Layer 13 of a small transformer language model trained on English Wikipedia (16 layers, counted from 0, width 96).
A neuron's activation on a vector x is ReLU(weights . x), where the dot is the dot product.

Input weights of the MLP neurons that the questions are about. A number n stands for n times 0.0091.
n8: 0 -20 9 20 -2 -48 7 19 20 23 7 10 -41 7 -15 27 37 61 41 37 -54 -40 2 -5 8 44 14 -24 40 -1 -24 -3 47 -31 22 -12 -18 -5 -25 24 -19 28 -6 4 -48 73 -9 -3 8 9 0 24 -30 26 -9 2 -20 -8 -12 25 23 16 4 -37 -22 10 12 13 -94 -2 2 -6 -19 -4 24 -16 5 -16 13 17 -31 -18 34 23 -25 -26 51 27 42 -16 -25 -15 6 -11 -18 -10
n11: -18 -1 -2 33 -14 17 0 -14 -35 11 -9 13 8 53 3 29 -10 9 26 47 -26 -44 36 8 1 12 8 -67 18 -30 55 13 12 9 -15 -52 8 -20 25 22 -42 42 11 -21 -54 18 15 5 -1 -23 -4 17 -42 -19 36 -19 18 -61 22 57 3 9 65 -2 -2 3 14 41 57 -21 -8 -4 15 -13 17 22 -24 -22 -26 42 -30 21 -23 11 -85 -2 27 -45 -7 -9 -28 -21 12 1 -35 -39
n34: -30 -14 -12 -2 10 16 30 9 -22 3 40 6 -11 4 -31 56 19 -16 17 10 -18 14 -32 -3 -2 38 -20 19 -9 6 -6 -28 -19 -51 62 5 -25 35 -47 -7 0 -7 10 -17 -7 50 -25 12 18 -5 -22 -13 -46 -25 10 -28 21 3 -1 20 -60 32 12 -10 -72 -13 27 -11 -63 30 -11 -5 -10 59 -2 38 18 49 9 10 25 -19 31 7 -10 3 -26 28 -5 14 8 8 -1 -4 -7 -42
n36: 31 27 20 34 16 -45 19 15 -23 -17 -28 13 58 -37 -49 -21 -38 5 7 13 21 -22 18 12 -31 6 -14 -14 -34 36 2 -22 -29 -7 -2 5 -37 32 -6 -47 33 22 33 -4 0 -35 4 -22 22 -2 -28 -34 11 31 18 -10 -35 -13 21 7 4 4 -18 -51 3 11 -10 49 31 13 -39 -32 40 2 -9 41 4 2 -27 -16 20 33 -1 35 18 7 36 -23 0 14 40 -4 -10 -5 10 3
n46: 9 -4 9 -10 3 -27 6 -50 -32 18 -6 27 -56 -9 4 -7 -1 -25 6 -7 35 -19 7 -18 17 -6 -9 -14 17 38 -20 -72 10 49 14 1 -1 -38 -2 28 18 50 5 35 -10 4 23 -17 7 -35 3 9 11 24 -17 -4 -22 17 28 -4 38 6 -26 6 -5 2 42 -27 -12 22 -17 -8 19 44 29 5 25 -22 -40 0 -61 -13 -3 51 7 15 18 9 -13 1 11 9 -22 14 -31 -11
n87: 32 -28 -20 -20 16 -9 3 -28 15 1 -3 36 27 -4 15 -20 -21 22 5 8 27 -28 10 -1 57 15 -6 -47 8 -40 17 -26 15 0 24 26 4 1 -26 7 17 9 18 16 -42 -20 16 37 -12 -11 7 -12 -54 -14 38 5 -10 -27 11 -6 8 -6 -16 -47 -8 -4 -9 -16 -36 26 12 -32 -29 -38 -16 42 -8 18 -20 7 -13 -43 20 -10 39 11 12 -1 13 38 -21 28 -46 3 -3 3
n114: -16 -3 -10 -60 -20 22 20 -21 58 -5 -39 10 -30 -2 -20 48 34 11 -3 21 49 -23 -4 9 20 6 15 -5 7 19 -29 -40 -53 -44 24 19 47 -5 -70 23 18 21 -7 -44 -12 14 -27 -21 16 5 -30 -29 -31 -46 -49 6 -26 -21 84 -30 -26 -19 -28 -29 -32 -31 8 10 -21 3 38 5 47 -31 -28 59 -4 11 57 -17 27 36 10 44 -21 0 -14 48 -11 -4 -21 26 -23 -17 57 28
n130: 0 -15 0 36 26 4 28 -14 -2 35 54 61 -58 -17 -13 1 13 2 21 12 62 -27 -23 7 18 8 -15 2 5 44 -25 32 -25 -4 9 -6 -28 -21 -62 27 8 32 -18 76 29 -19 -20 -5 -43 -18 8 -2 -3 -2 32 -8 -10 -39 8 -24 10 59 -27 9 30 -18 4 13 -1 -21 -46 -7 8 53 24 -15 0 -19 10 -13 12 -17 -27 16 -12 -22 9 14 3 24 -22 2 -2 -23 -27 -22
n131: -29 31 -23 17 7 39 2 -17 -11 -27 -18 3 4 8 50 27 -65 -3 18 4 0 -17 -5 11 6 2 -1 2 15 -44 -15 18 51 49 -30 14 -29 -23 -2 51 -50 -30 -36 -2 -14 -13 2 25 20 -39 6 -23 -2 -53 -2 33 -20 -47 21 -9 16 35 -13 38 24 -6 -6 18 -16 -5 -13 3 5 -69 0 -24 23 15 -27 19 -2 37 6 10 42 -3 23 -69 25 23 -2 10 -5 38 21 21
n150: 8 -51 11 -32 -34 -34 11 -33 2 -7 -7 62 23 -4 -19 11 -3 41 6 17 -17 -15 -38 6 14 6 17 45 20 -28 31 -32 -4 27 2 -12 -2 12 -5 33 -22 -61 36 2 24 13 11 -20 48 -49 -20 13 45 -19 26 -11 -55 21 0 -14 37 -10 -25 -4 -29 4 7 -5 15 -5 9 66 6 43 -11 0 -22 -82 -39 -5 -5 30 -35 -1 19 8 18 -24 8 15 10 22 -36 -8 20 -26
n159: -33 1 -39 -38 40 -17 -20 9 11 -49 -71 12 27 2 5 -23 37 28 45 -8 26 29 -25 9 -37 79 -11 14 14 33 -37 25 26 49 1 -49 33 -12 -18 -28 -10 20 40 -43 17 -1 14 -10 -4 -1 -11 -12 28 -23 -22 17 -7 39 32 42 -15 -24 51 -8 18 17 -6 -5 -32 38 1 -43 40 -27 -9 -2 35 4 -61 5 -5 -43 -47 2 9 -52 -12 -48 -19 59 -11 11 -33 -24 -11 -11
n166: 28 -17 1 1 25 46 -7 -7 -32 6 -3 16 23 13 13 7 -45 -26 -8 -27 2 -16 -28 17 -37 8 35 25 -14 -5 14 -4 1 -46 -4 -23 13 -17 -68 22 20 -37 4 56 -47 77 -8 -7 -26 -35 36 -8 28 6 21 29 33 29 -9 35 -30 -20 23 2 -19 -1 -12 14 -12 37 -40 8 -2 -40 16 -30 -27 -19 -61 -18 4 3 -3 11 -14 -13 -47 -2 9 -18 9 40 -2 43 -3 14
n172: 30 -33 13 8 57 23 36 10 32 -12 -16 51 16 9 8 -12 -14 36 -5 -52 -21 -18 22 32 -26 -40 5 11 24 -41 39 -69 -21 10 9 -10 -9 -35 -29 58 -37 6 18 22 12 33 -43 0 -22 -12 -13 -34 -30 -14 29 24 7 24 -16 -11 5 -21 30 -60 -21 8 4 35 -11 39 -17 -2 20 -49 -11 -24 5 -32 -31 55 -3 -2 15 34 -1 32 -50 18 6 30 -7 11 -6 31 -30 -27
n179: 11 -2 -20 7 92 -41 3 -13 -2 -18 59 9 -6 -34 -5 20 31 -58 -4 11 15 -12 3 36 33 36 26 -14 51 -20 10 -12 29 16 -26 49 -17 16 37 4 9 -41 17 40 -37 8 -30 -56 -3 -16 47 20 -64 9 -50 -16 -28 29 2 33 4 -14 -58 -25 -3 -18 -8 8 8 31 3 -57 -43 -18 -17 -11 -18 -28 -40 46 30 -36 -6 -5 -7 -10 -22 15 7 21 3 15 -17 16 31 -23
n186: -2 -3 -40 6 22 -30 -20 18 -9 -37 -14 -39 21 17 -31 15 -14 -25 -18 63 24 10 24 -12 -17 8 6 9 0 19 -6 -23 -9 -34 -4 8 39 48 -59 1 -24 10 -9 22 -20 -26 2 -16 -12 1 -20 -9 -4 31 -12 -9 0 -3 27 43 9 44 -9 23 4 39 0 -10 24 5 -6 -9 18 -16 34 -1 -20 25 23 -2 -36 9 42 -15 -21 3 -37 -52 -12 22 -14 -1 6 -27 21 -33
n197: -32 5 10 3 -30 14 -5 -29 33 29 -13 -5 6 -23 -32 18 5 34 -20 38 16 -33 -18 -1 -26 15 18 49 23 36 -12 40 -20 -45 26 6 -16 11 -1 -21 12 -8 -12 5 14 21 -8 4 -13 37 -1 -28 -1 -49 21 -64 -21 -37 -21 4 13 2 44 -5 4 12 -13 28 16 72 -30 0 0 12 -32 -11 -31 30 18 -14 10 1 -18 6 18 -10 26 -13 10 -8 -32 73 -33 32 26 -34
n208: -15 -2 -14 -12 10 -15 -40 -44 -8 -7 -19 -27 -12 28 -6 -6 -6 -34 7 17 55 37 -33 9 7 10 52 -17 36 10 6 28 34 8 48 71 35 -6 16 -7 31 44 18 42 -9 -24 -16 10 -20 -2 6 -8 -25 -26 7 -42 9 -18 2 1 -52 12 17 -42 8 25 17 -37 20 -6 -27 -18 65 36 -17 2 -26 6 -56 -23 1 4 -27 -1 -2 -34 2 16 -32 -27 31 5 3 23 -37 -72
n217: 32 3 -57 1 -60 29 3 -15 -10 -6 -16 41 5 -2 -59 18 -19 -8 13 38 18 18 -26 21 -28 14 -9 61 -2 4 -16 -43 11 -8 11 31 -12 9 -26 22 6 32 17 -18 -38 -5 10 -13 -32 1 -9 -36 63 -5 26 -21 -27 -27 48 -19 44 -3 -11 -27 13 37 3 -27 -41 -3 23 -61 6 -13 -20 18 66 23 21 10 -15 14 13 -19 -39 35 -28 22 -52 27 12 15 2 19 64 41
n221: 34 -25 22 -66 -16 -19 -15 21 20 -73 -71 -14 73 -7 11 18 40 -15 -6 -7 28 4 16 -36 -34 -52 -7 -46 -7 26 -48 39 3 12 15 -17 59 -41 19 -10 21 14 -27 11 -25 35 -12 -4 15 -30 -27 30 31 45 48 13 -47 41 38 -7 -16 -29 -17 -23 53 -21 -3 -26 -3 18 5 48 -1 -10 -50 8 10 -32 29 32 30 1 21 40 -33 -15 25 -16 -3 -17 -40 11 -5 18 46 -27
n281: 12 -8 -2 -5 53 -5 -42 21 10 -24 32 -13 -55 -6 13 57 -25 -40 48 -26 -7 23 -33 -14 29 -24 -10 9 41 -11 4 -13 21 28 -23 11 -14 22 -15 10 17 -14 -13 -25 -22 33 47 -16 21 -38 -10 15 -6 11 12 -16 -41 -35 29 50 42 11 -6 13 18 -14 -12 10 24 -28 -39 -8 45 36 -36 43 23 7 -12 -6 19 16 -57 -4 -28 13 3 -32 19 -44 -20 -4 39 -33 30 -28
n301: 12 29 -31 -11 -29 -15 -40 -32 29 27 -11 27 41 -7 -32 26 34 -15 37 16 44 -32 14 12 9 37 45 -42 -47 63 -38 -25 -48 -3 -26 -12 24 1 -55 -71 -3 -2 -5 -31 -64 45 32 -33 35 35 49 14 -10 18 33 57 -7 -42 -10 25 20 59 1 7 -22 -9 -16 -26 -21 -12 -31 -22 38 -32 -25 -8 -13 -7 50 -31 -37 18 -19 -30 -18 40 3 9 42 22 33 -5 0 -22 12 -9
n308: 3 -23 -49 -15 -21 -1 -24 25 4 11 10 -6 -28 -25 -54 14 -5 -52 -46 18 -10 42 -42 -15 -3 -23 16 13 23 -24 22 -14 31 -32 15 -8 12 -33 -15 -3 28 4 43 50 6 46 28 -25 55 -19 49 9 31 15 -16 23 35 -52 21 19 -41 -68 -7 -21 -6 -25 30 49 -37 -58 -23 23 41 47 6 2 -8 33 -2 -18 -35 24 32 27 18 -7 -30 -18 4 -53 39 0 5 13 29 -21
n312: -23 -7 -23 20 26 16 -93 -10 -1 -26 9 36 53 -23 -22 -9 3 -41 -32 38 60 13 -10 -61 24 6 60 -32 -28 50 -2 43 16 -50 19 -36 55 -9 40 -51 -33 22 13 3 6 -8 0 -48 -61 3 -16 33 2 36 51 -38 21 -45 24 29 -22 15 61 11 -11 -15 8 32 -13 58 24 -21 -6 37 -23 -21 -44 -60 -5 8 -2 36 19 12 4 39 -20 10 -33 -51 -26 -10 10 -35 8 -43
n313: -10 -8 -19 4 -13 -49 82 -21 -43 16 -6 7 -4 22 14 45 19 50 51 21 77 -19 -10 -9 -52 -23 47 -7 -5 30 16 -17 37 -48 0 -71 -36 7 7 -20 -23 0 -28 -9 47 5 -50 2 36 -19 -15 -23 52 -10 -4 -84 31 22 4 15 50 9 -5 -45 -10 50 -25 -12 63 -16 31 -4 -29 49 -45 10 32 72 -7 56 -24 1 -33 25 4 -14 -2 -38 11 -47 12 39 -41 2 -4 -38
n316: 2 12 -20 -3 -2 23 -45 -54 -39 -9 10 33 -19 30 -21 6 31 41 -7 46 -18 5 8 -17 9 15 17 -28 2 6 39 -54 37 -29 -20 26 15 -22 20 -14 16 -26 -26 21 37 -26 36 1 17 -42 -9 -11 21 -50 -4 -9 -23 -10 -15 22 2 15 -16 25 -8 15 5 26 22 -37 -16 5 53 6 -16 14 -6 -11 -41 10 9 64 31 -56 -8 2 9 17 32 -58 -9 42 -19 -32 -26 14
n320: -25 32 -14 -12 11 10 29 -33 -17 25 -18 13 14 -32 36 -7 -15 16 0 26 -34 -4 15 12 -1 3 -23 -24 12 -18 -2 32 23 -13 1 51 -46 -24 -6 27 37 -11 6 -10 -30 7 22 -44 22 6 21 25 -34 28 -9 -16 -36 -7 40 4 -23 -45 -18 -13 -6 6 3 6 -17 11 24 -8 -3 50 -28 43 26 -55 -9 11 -47 -9 34 -32 11 -29 -28 20 8 23 5 37 23 -13 -7 -1
n325: -22 55 -14 21 15 24 -6 -7 -9 17 -25 43 4 -53 34 -6 16 11 -22 14 26 23 -47 2 6 -19 52 44 29 -20 -30 -22 -18 0 46 -27 -5 18 -14 32 -40 -46 13 12 54 7 6 -19 -36 -37 6 2 -6 32 9 15 25 -43 26 40 13 -6 7 24 32 -20 -41 -6 -25 -21 -17 30 -42 5 -7 20 -15 16 30 -17 -2 4 -28 17 -22 -35 -14 47 1 -48 -8 -18 -44 -19 15 -8
n337: -11 -37 27 -10 -24 -20 5 21 -29 17 -34 30 -11 -45 -21 -14 -10 0 9 10 -13 3 -20 -7 37 -23 18 2 19 -13 30 -1 8 57 18 -15 10 26 26 -14 -8 22 23 30 43 -24 0 -39 -46 8 -43 -3 -31 16 28 -6 51 -13 80 -12 -46 12 -43 -35 -23 -33 38 8 19 9 -71 -11 -31 -16 -18 48 33 8 61 17 -9 -11 11 -21 31 10 2 7 14 1 31 -37 -25 -38 79 -17
n349: -47 -4 -21 -18 4 -9 29 -32 -3 -3 49 -44 56 -10 -42 -11 23 13 24 17 -15 -15 -1 -8 -39 31 5 16 16 -29 -17 2 -14 -42 4 2 -60 -7 -1 30 -15 -39 -4 4 22 0 11 -9 18 -10 14 -22 -27 12 30 -10 -4 -9 41 -9 26 54 27 32 11 15 -16 -1 -14 2 8 16 25 -19 3 -26 16 -6 -5 -16 5 27 -52 8 23 -82 14 10 -9 8 41 7 8 29 3 0
n369: -22 -54 -30 -14 -10 -39 16 52 25 9 20 -13 -14 -3 22 -9 -5 37 -28 -6 -19 -10 17 -27 12 34 30 -42 -26 24 0 15 51 -14 5 -5 -9 47 -7 7 17 20 25 15 57 22 45 -17 1 20 -23 -47 14 -5 -15 2 -9 6 -15 24 -24 41 -19 -15 -29 -7 -17 -21 13 25 -5 -18 11 9 -14 2 -1 -25 10 -1 -3 -19 -7 -3 -15 -8 -18 20 -13 -1 -12 5 19 35 -6 -14

Each question shows a token from some text and the vector x that enters the MLP there. A number n stands for n times 0.066.

"ic": 29 22 43 13 25 36 -46 5 24 12 32 -7 -6 -53 -25 2 -7 13 -6 -43 -4 -23 11 -29 27 31 23 -6 -3 -14 -30 -25 -1 21 -18 -38 10 -1 15 -30 14 20 7 -22 -10 0 8 31 -28 2 4 16 -19 17 -4 -8 -13 4 -19 -26 14 4 -26 25 -13 -18 1 -19 20 -40 -4 22 -10 31 29 -8 -51 20 -6 -22 13 -26 3 -6 -3 -3 6 29 -9 41 1 -11 39 -6 23 28
Which neuron lights up most? n301

"w": -17 -8 -12 28 -16 -11 3 -17 14 -17 24 -91 27 7 40 -43 13 -3 -14 -24 -27 6 35 -37 6 29 -17 8 -17 -42 17 -12 25 16 -28 -2 16 -15 15 13 25 -2 3 -23 -2 -15 -16 17 11 4 2 -3 -10 27 27 13 16 44 -22 4 -14 -16 8 6 -2 32 25 -24 31 -13 10 34 -48 -21 60 1 -30 34 1 -29 13 -13 -7 -19 10 18 9 -15 -12 -11 -3 -7 15 -24 23 -2
The most active neuron and its activation: n186, at about 2.2

"k": 27 -20 20 0 0 -13 -32 1 -11 26 10 -22 -4 -23 -8 -40 -16 16 -6 1 22 -3 3 -42 1 36 -3 36 -5 6 -7 -16 21 -24 -4 -27 -7 -34 40 -32 10 40 6 -24 -10 13 -5 12 32 8 17 13 -10 23 -16 8 22 30 20 -22 2 5 6 23 -39 0 1 -6 6 -33 -13 3 15 0 42 -40 -40 41 6 -36 -10 19 -4 -5 21 -11 5 5 3 2 29 -17 -16 -40 21 40
The most active neuron and its activation: n308, at about 5.8

"9": 15 22 -18 -18 7 26 -12 31 33 -2 32 -30 -9 -16 0 -28 -17 19 23 -2 -29 1 5 -54 -2 21 11 -3 -20 2 -13 -23 -10 -13 -25 -27 6 -44 -4 -13 11 24 -3 -10 12 -34 -8 37 -6 -2 13 16 1 9 -2 4 12 11 -14 -24 -8 -36 -12 35 11 19 9 -24 41 -26 -19 25 40 47 -1 -17 -18 38 -28 -4 15 -23 -11 -18 -3 33 8 31 -19 5 27 -48 38 15 22 14
The most active neuron and its activation: n308, at about 2.8

"tor ": 1 -26 21 0 25 6 -14 4 0 18 -4 -18 -19 20 18 1 -27 22 -28 -50 -44 -12 28 14 23 -7 11 16 5 16 -49 27 13 -22 -35 7 -10 -12 32 -26 37 -44 -30 3 -11 -19 -2 34 0 19 2 17 -8 20 13 11 -13 5 -24 -25 26 -31 1 22 -5 -22 22 23 47 1 -11 -3 -27 -1 14 0 -20 14 -8 -17 -7 15 15 3 -11 0 13 -2 -36 11 23 6 21 -23 12 30
Which neuron lights up most? n320

"July ": 21 -21 -8 50 11 19 8 15 12 -24 18 -22 -17 32 39 17 9 10 -6 -5 -2 0 19 -12 30 39 -5 40 -8 -22 19 10 2 -25 -20 -25 12 8 -22 -30 33 -10 15 -43 -12 -14 -20 34 -16 0 -10 29 -1 -3 0 0 -13 2 -8 -38 -11 6 1 -3 1 2 10 4 4 -15 2 23 31 11 4 -11 -41 21 5 -14 35 -2 3 -26 2 3 4 7 -58 -23 12 -21 19 -14 -11 15
Which neuron lights up most? n34

"enc": 2 24 22 -9 14 40 -11 17 6 13 25 -40 1 -28 10 8 6 -9 -30 14 37 -9 14 -29 21 -6 2 15 -28 -37 -28 6 32 -5 -13 -8 -1 -7 20 -29 27 22 -15 -50 -1 -1 -24 31 31 19 -22 38 22 8 -4 -16 33 18 -26 -47 6 11 6 27 -7 0 -3 -16 -4 -37 -1 4 -10 43 -19 -25 -28 -1 -3 22 19 16 -20 12 -6 15 -12 53 -18 7 24 -44 -8 -32 7 4
The most active neuron and its activation: n312, at about 5.3

"of ": -17 -15 27 16 5 13 -23 8 0 -22 28 19 -7 23 -17 -23 9 19 -16 -24 1 6 -9 41 14 52 -12 26 9 5 -8 -24 14 -23 -24 -27 10 32 9 -30 50 -23 -4 -34 -21 26 -12 44 19 31 5 1 -12 -10 -18 -17 -2 26 -28 -38 13 -18 -32 10 12 12 1 -27 17 -3 -12 29 12 16 4 -10 12 17 15 -20 25 -20 7 -18 -15 24 21 -1 -33 -18 22 -28 -24 -25 27 -4
The most active neuron and its activation: n34, at about 3.2

"\n": -1 54 -6 20 9 11 8 -4 16 2 -5 -11 -21 2 17 -6 -6 19 -12 2 -10 -6 9 -13 0 20 -10 -4 10 -6 10 -12 -3 6 -17 -8 -1 -8 -6 -11 11 3 3 6 -5 22 -17 27 -11 0 -8 1 -13 3 -4 10 13 10 -16 -4 -15 5 8 10 10 12 6 8 17 -11 4 22 3 9 -21 -8 -4 5 -1 2 -10 -5 10 0 12 21 15 6 -83 -14 24 -15 -1 -30 18 16
Which two neurons fire most, strongest first? n11, n325

"H": 11 30 14 4 5 18 -15 -3 19 -15 4 -27 -25 -6 28 -7 -17 10 -5 -17 -6 -12 34 -49 -3 55 -45 23 -13 -47 -10 -25 25 -25 -11 7 15 -23 7 -12 24 -17 3 -13 -22 -29 -54 28 6 11 -12 7 -4 22 -2 10 23 8 1 -15 12 8 9 -11 -3 -5 20 -29 3 -5 -6 22 -18 3 8 -20 -13 25 2 -23 5 -14 -3 18 -7 22 16 -29 -8 8 15 7 -1 5 16 86
Which neuron lights up most? n131

"he": 19 35 17 -8 16 4 24 25 28 -9 -2 -25 -9 -3 2 -2 -22 17 -16 -2 2 3 24 -35 10 5 -22 52 -13 -38 0 -27 -6 32 -2 -5 8 -17 6 -8 5 30 30 -4 -3 -36 -5 69 -13 9 -14 18 -19 4 16 -6 23 18 -15 -3 -28 -46 2 0 -2 -21 55 -40 19 -21 -3 -16 -6 -33 23 2 -13 23 -1 -12 48 -30 -10 -34 23 5 27 -26 -30 14 5 9 -29 -2 4 13
Which three neurons fire most, strongest first? n87, n337, n159

"re": 5 36 46 8 -6 9 -6 -32 6 -46 5 -41 31 -11 -4 -3 -18 8 10 11 -7 -10 32 2 31 39 -8 -7 -23 -25 8 -28 2 13 -17 -20 -5 -18 8 -28 32 14 19 -6 10 22 -16 27 42 -3 9 31 5 30 8 -23 3 -7 -55 -19 -17 -13 -15 28 -15 -1 19 -45 37 -6 -33 -5 10 47 -25 -17 -32 -4 21 -14 14 -18 -12 -22 26 40 16 -5 -12 21 34 3 12 -16 -9 -22
Which neuron lights up most? n301

"tor": 7 10 11 7 -5 15 13 -10 15 23 -12 -31 -14 -21 3 -17 -2 0 -2 -28 -39 -9 8 4 24 1 41 4 -1 13 -43 8 -2 6 -34 -45 -8 -37 19 -48 11 42 22 12 -17 -38 10 6 -5 17 -3 28 25 36 15 -3 31 15 -11 -51 11 -25 7 36 -26 -13 13 8 16 -19 5 40 -11 10 49 -50 -39 -4 -11 -28 16 -15 -4 -5 5 -20 14 20 -14 16 5 -22 13 -7 36 18
Which neuron lights up most? n312

"W": 6 4 8 10 -26 11 -5 -27 -6 -9 24 -35 -8 -6 39 -35 -9 1 -4 -23 -1 -4 33 -37 1 21 -40 12 17 -34 24 13 13 2 -17 -17 -13 -12 37 1 -8 -13 -24 0 -37 -35 -14 19 26 7 -1 23 -26 6 -12 25 10 21 -26 12 -10 -11 12 -8 -15 16 34 -12 16 -20 2 14 -47 12 14 -21 -19 11 -14 -36 58 -12 19 11 18 13 5 19 9 -10 -6 -13 -11 8 17 72
Which neuron lights up most? n131

"ur": 17 61 18 18 15 -5 17 7 -6 24 17 -22 24 -30 29 -2 -30 3 -6 -13 -26 -3 35 34 20 21 -6 -5 1 -9 -42 3 1 5 -12 -6 -21 -31 13 -16 29 43 20 -12 -34 0 -4 11 -12 40 6 33 4 1 -10 -8 18 -11 -28 -29 5 -12 -31 22 -32 7 -10 -18 -1 -17 -33 28 23 -25 29 -18 -14 -8 17 -9 12 4 -32 -30 -6 -7 17 5 -23 10 0 -17 -10 -13 40 31
Which neuron lights up most? n301

"In ": -1 3 14 27 -10 23 0 0 26 -2 5 -14 -8 1 13 -2 0 -11 14 -13 -21 2 8 16 13 56 0 7 13 -7 -11 -26 7 11 -16 -14 11 3 2 3 12 -10 2 -4 -14 15 -8 21 6 9 -2 -3 4 -1 -4 5 0 5 -11 -34 -15 -4 -22 -1 7 6 5 8 -5 1 3 11 -4 2 3 2 -30 12 14 -12 23 18 -8 -15 -4 23 -5 7 -76 -3 17 -19 4 -15 -17 47
The most active neuron and its activation: n114, at about 2.3

"a": 2 23 -33 3 19 28 7 -5 11 -8 11 -20 -11 12 33 -24 -18 -12 0 -51 4 7 27 -57 9 21 -34 54 -5 -20 -21 -24 9 -21 -36 -7 -10 18 13 -28 30 10 5 -1 1 -26 1 73 -10 -12 -17 -19 1 1 21 15 6 -25 -9 19 5 -26 6 21 -42 -9 21 -9 8 -20 -18 1 -40 -9 16 19 1 32 35 6 8 -23 0 -8 15 17 -6 -34 7 7 -5 -3 17 -1 30 43
Which neuron lights up most? n131

"| ": 3 30 -4 6 5 9 0 29 8 -2 5 -19 -20 1 17 -10 -18 -8 -13 -8 -8 -4 -2 -26 8 23 0 10 -8 1 0 -18 0 10 -10 -28 15 -12 -10 -11 10 1 -22 -9 -2 -25 -11 29 4 -5 -6 22 -1 2 -12 5 -3 1 -3 3 24 -3 -6 16 -8 8 -2 9 14 16 11 19 -19 8 16 -19 -7 10 4 -7 16 -1 39 -14 12 24 34 -10 -80 6 7 -18 14 3 12 3
Which neuron lights up most? n186

"St": -17 30 25 -3 -31 -3 8 23 35 -7 24 -26 -20 -12 30 -7 -5 34 -35 -14 -27 -2 39 -33 14 36 -9 17 -26 -18 23 23 2 12 -25 10 29 -15 -16 -10 12 14 -14 12 -3 -10 1 11 -22 16 -9 -6 -3 2 2 -14 24 -5 -45 -24 7 -11 2 -13 -2 40 3 -13 17 -6 -1 3 -43 23 -7 -20 -14 15 -6 -50 -5 -10 -6 -15 -9 35 -11 8 -21 17 3 20 0 1 22 69
Which neuron lights up most? n369

"|": 21 34 -4 4 -6 35 -16 -10 2 12 29 -30 -10 -8 42 -2 1 18 -20 -10 -5 -25 -10 -24 23 27 -27 13 11 3 -15 -28 -17 2 -23 0 -12 -1 21 -37 1 27 -4 -19 -16 12 2 51 -19 -8 18 27 11 4 -12 19 -6 24 -12 -10 25 -17 2 -11 1 18 -5 -16 36 24 -19 58 4 -1 -5 -31 -24 29 -13 -26 31 -1 8 -28 0 4 4 -15 -47 -24 5 2 -1 -5 4 18
Which neuron lights up most? n197

"fic": 10 28 14 19 -16 25 -7 -3 43 38 54 -67 -20 -14 19 -15 13 6 -25 -27 -39 6 11 -15 -3 10 22 -6 21 -2 -9 -18 -10 36 4 -34 0 0 -4 -28 23 36 -31 5 -41 22 -19 46 2 -3 -32 22 8 15 7 -4 5 24 -28 -46 16 13 7 15 -25 10 -16 -7 -12 -23 3 28 -18 2 46 -3 -19 10 -49 -11 -8 6 20 5 -19 -23 21 6 -5 26 8 -20 10 -26 11 -1
Which neuron lights up most? n8

"Y": 3 19 25 12 -3 8 43 -12 -3 14 5 -26 -13 -13 25 -5 18 13 -42 -23 19 20 1 -12 28 19 -32 -11 -10 -40 -20 4 -2 -2 -16 -38 -5 -13 2 -15 -14 -4 -33 -25 -29 -25 -33 42 11 18 -19 28 5 -13 -6 -16 11 5 -15 39 -25 15 -1 3 -12 5 10 -14 16 16 -4 23 -18 18 34 -27 -39 -3 7 -48 20 -8 -5 -6 21 31 50 46 -14 9 14 -30 -24 10 34 42
Which neuron lights up most? n34

"198": 17 9 31 21 5 25 14 33 21 -33 -6 -43 -23 25 7 1 4 19 17 -43 -33 18 28 -29 30 10 1 19 2 -19 -4 -26 -3 -19 -45 -26 -6 -17 0 -8 32 -14 8 -22 12 -4 -45 44 -1 26 6 -13 -18 15 6 10 -11 30 -38 -54 8 -25 6 -17 -13 0 -9 6 37 0 17 40 -15 12 -11 -16 -11 31 4 6 25 -16 24 -6 17 -15 33 -10 -34 9 21 -12 1 3 -4 -18
Which three neurons fire most, strongest first? n172, n313, n221

"t": -12 16 34 10 -6 8 20 8 -18 38 30 -21 -4 7 1 -35 -10 13 -43 -41 -25 -5 34 6 12 15 -22 27 -21 19 -21 8 6 -22 -36 9 14 21 -1 -5 31 -8 -19 -23 -8 41 -3 6 -13 29 9 -24 -11 30 -12 -13 15 -47 15 0 -9 -10 -37 49 -7 -5 -1 -16 50 -7 -32 35 -38 21 -1 -13 -22 -9 19 14 4 15 -15 -37 11 31 -20 20 3 5 -6 -30 4 3 19 21
Which three neurons fire most, strongest first? n369, n337, n320

"second ": -8 25 1 13 3 11 -11 2 -5 -3 19 -33 3 36 15 -22 -6 9 -22 -4 6 -3 59 -3 -19 26 -6 6 9 8 -6 -14 -3 0 -18 -6 29 -1 19 0 9 4 20 -11 4 -36 -30 57 17 4 7 24 -13 8 -13 -13 15 3 -16 3 9 -2 -3 6 12 -12 3 -1 7 -5 -1 14 -7 9 12 -17 -20 10 -15 -3 0 8 -14 -5 6 0 3 0 -73 6 18 13 -9 -18 -25 18
The most active neuron and its activation: n208, at about 2.4

", ": 7 15 1 24 6 12 6 -1 6 6 10 -14 -8 10 -6 10 -5 9 1 -6 -3 -5 22 -25 5 20 0 1 3 -10 3 -6 -5 -2 -2 3 1 -13 -2 -12 1 -1 -8 -3 -15 16 5 25 2 -7 -4 14 -3 12 1 1 1 2 -11 -12 10 -8 8 -3 3 15 2 -3 22 -2 3 26 14 4 5 -4 0 6 11 -2 0 -4 -29 -4 10 6 12 6 -89 -3 16 -10 -6 -16 -3 29
Which neuron lights up most? n11

"Wal": 7 36 14 42 4 1 11 1 9 -4 13 -45 10 -4 6 8 -35 16 -21 1 -13 11 68 3 -11 27 -45 4 -3 -33 25 17 6 -4 -6 -27 16 6 14 -17 17 -9 -15 -6 13 -34 -31 68 -20 -4 -24 17 -22 18 -26 -16 12 7 4 -40 -38 -33 -2 -5 -14 -2 23 0 13 -11 -30 28 -4 19 -20 0 -7 4 21 16 21 8 -1 7 -5 31 1 53 -23 0 19 -20 -20 -40 18 22
Which two neurons fire most, strongest first? n337, n36

"it": 15 25 14 -23 -12 25 34 -12 13 -12 4 -14 -9 21 -4 -9 5 -4 -25 -22 -8 10 36 -28 -17 38 -17 9 -12 -12 27 -9 -18 -6 -27 3 1 -2 12 -19 11 -8 24 -22 16 24 -2 61 -12 11 -22 28 -1 9 28 10 -29 26 -3 -17 -17 -57 -2 11 -44 9 1 -41 7 -4 -1 4 -23 49 -12 1 -50 9 19 15 15 7 2 3 -6 -3 -17 6 -9 33 -17 30 3 -47 0 48
Which neuron lights up most? n34

"e": 12 13 -5 -37 15 12 -26 -7 -6 -18 40 22 -29 -6 0 -27 9 8 -32 -27 1 4 3 6 1 -21 25 8 1 -33 -39 -28 -3 -4 -27 8 10 2 42 -12 52 12 -8 -14 -18 -5 12 33 4 -2 -30 34 11 22 37 -4 -4 28 -24 -13 -14 -70 15 13 -26 3 59 -38 28 -10 9 30 -7 -27 -11 8 -27 13 -2 -25 29 -17 12 -11 27 22 21 -17 -5 22 -13 -5 -17 -5 13 23
Which neuron lights up most? n221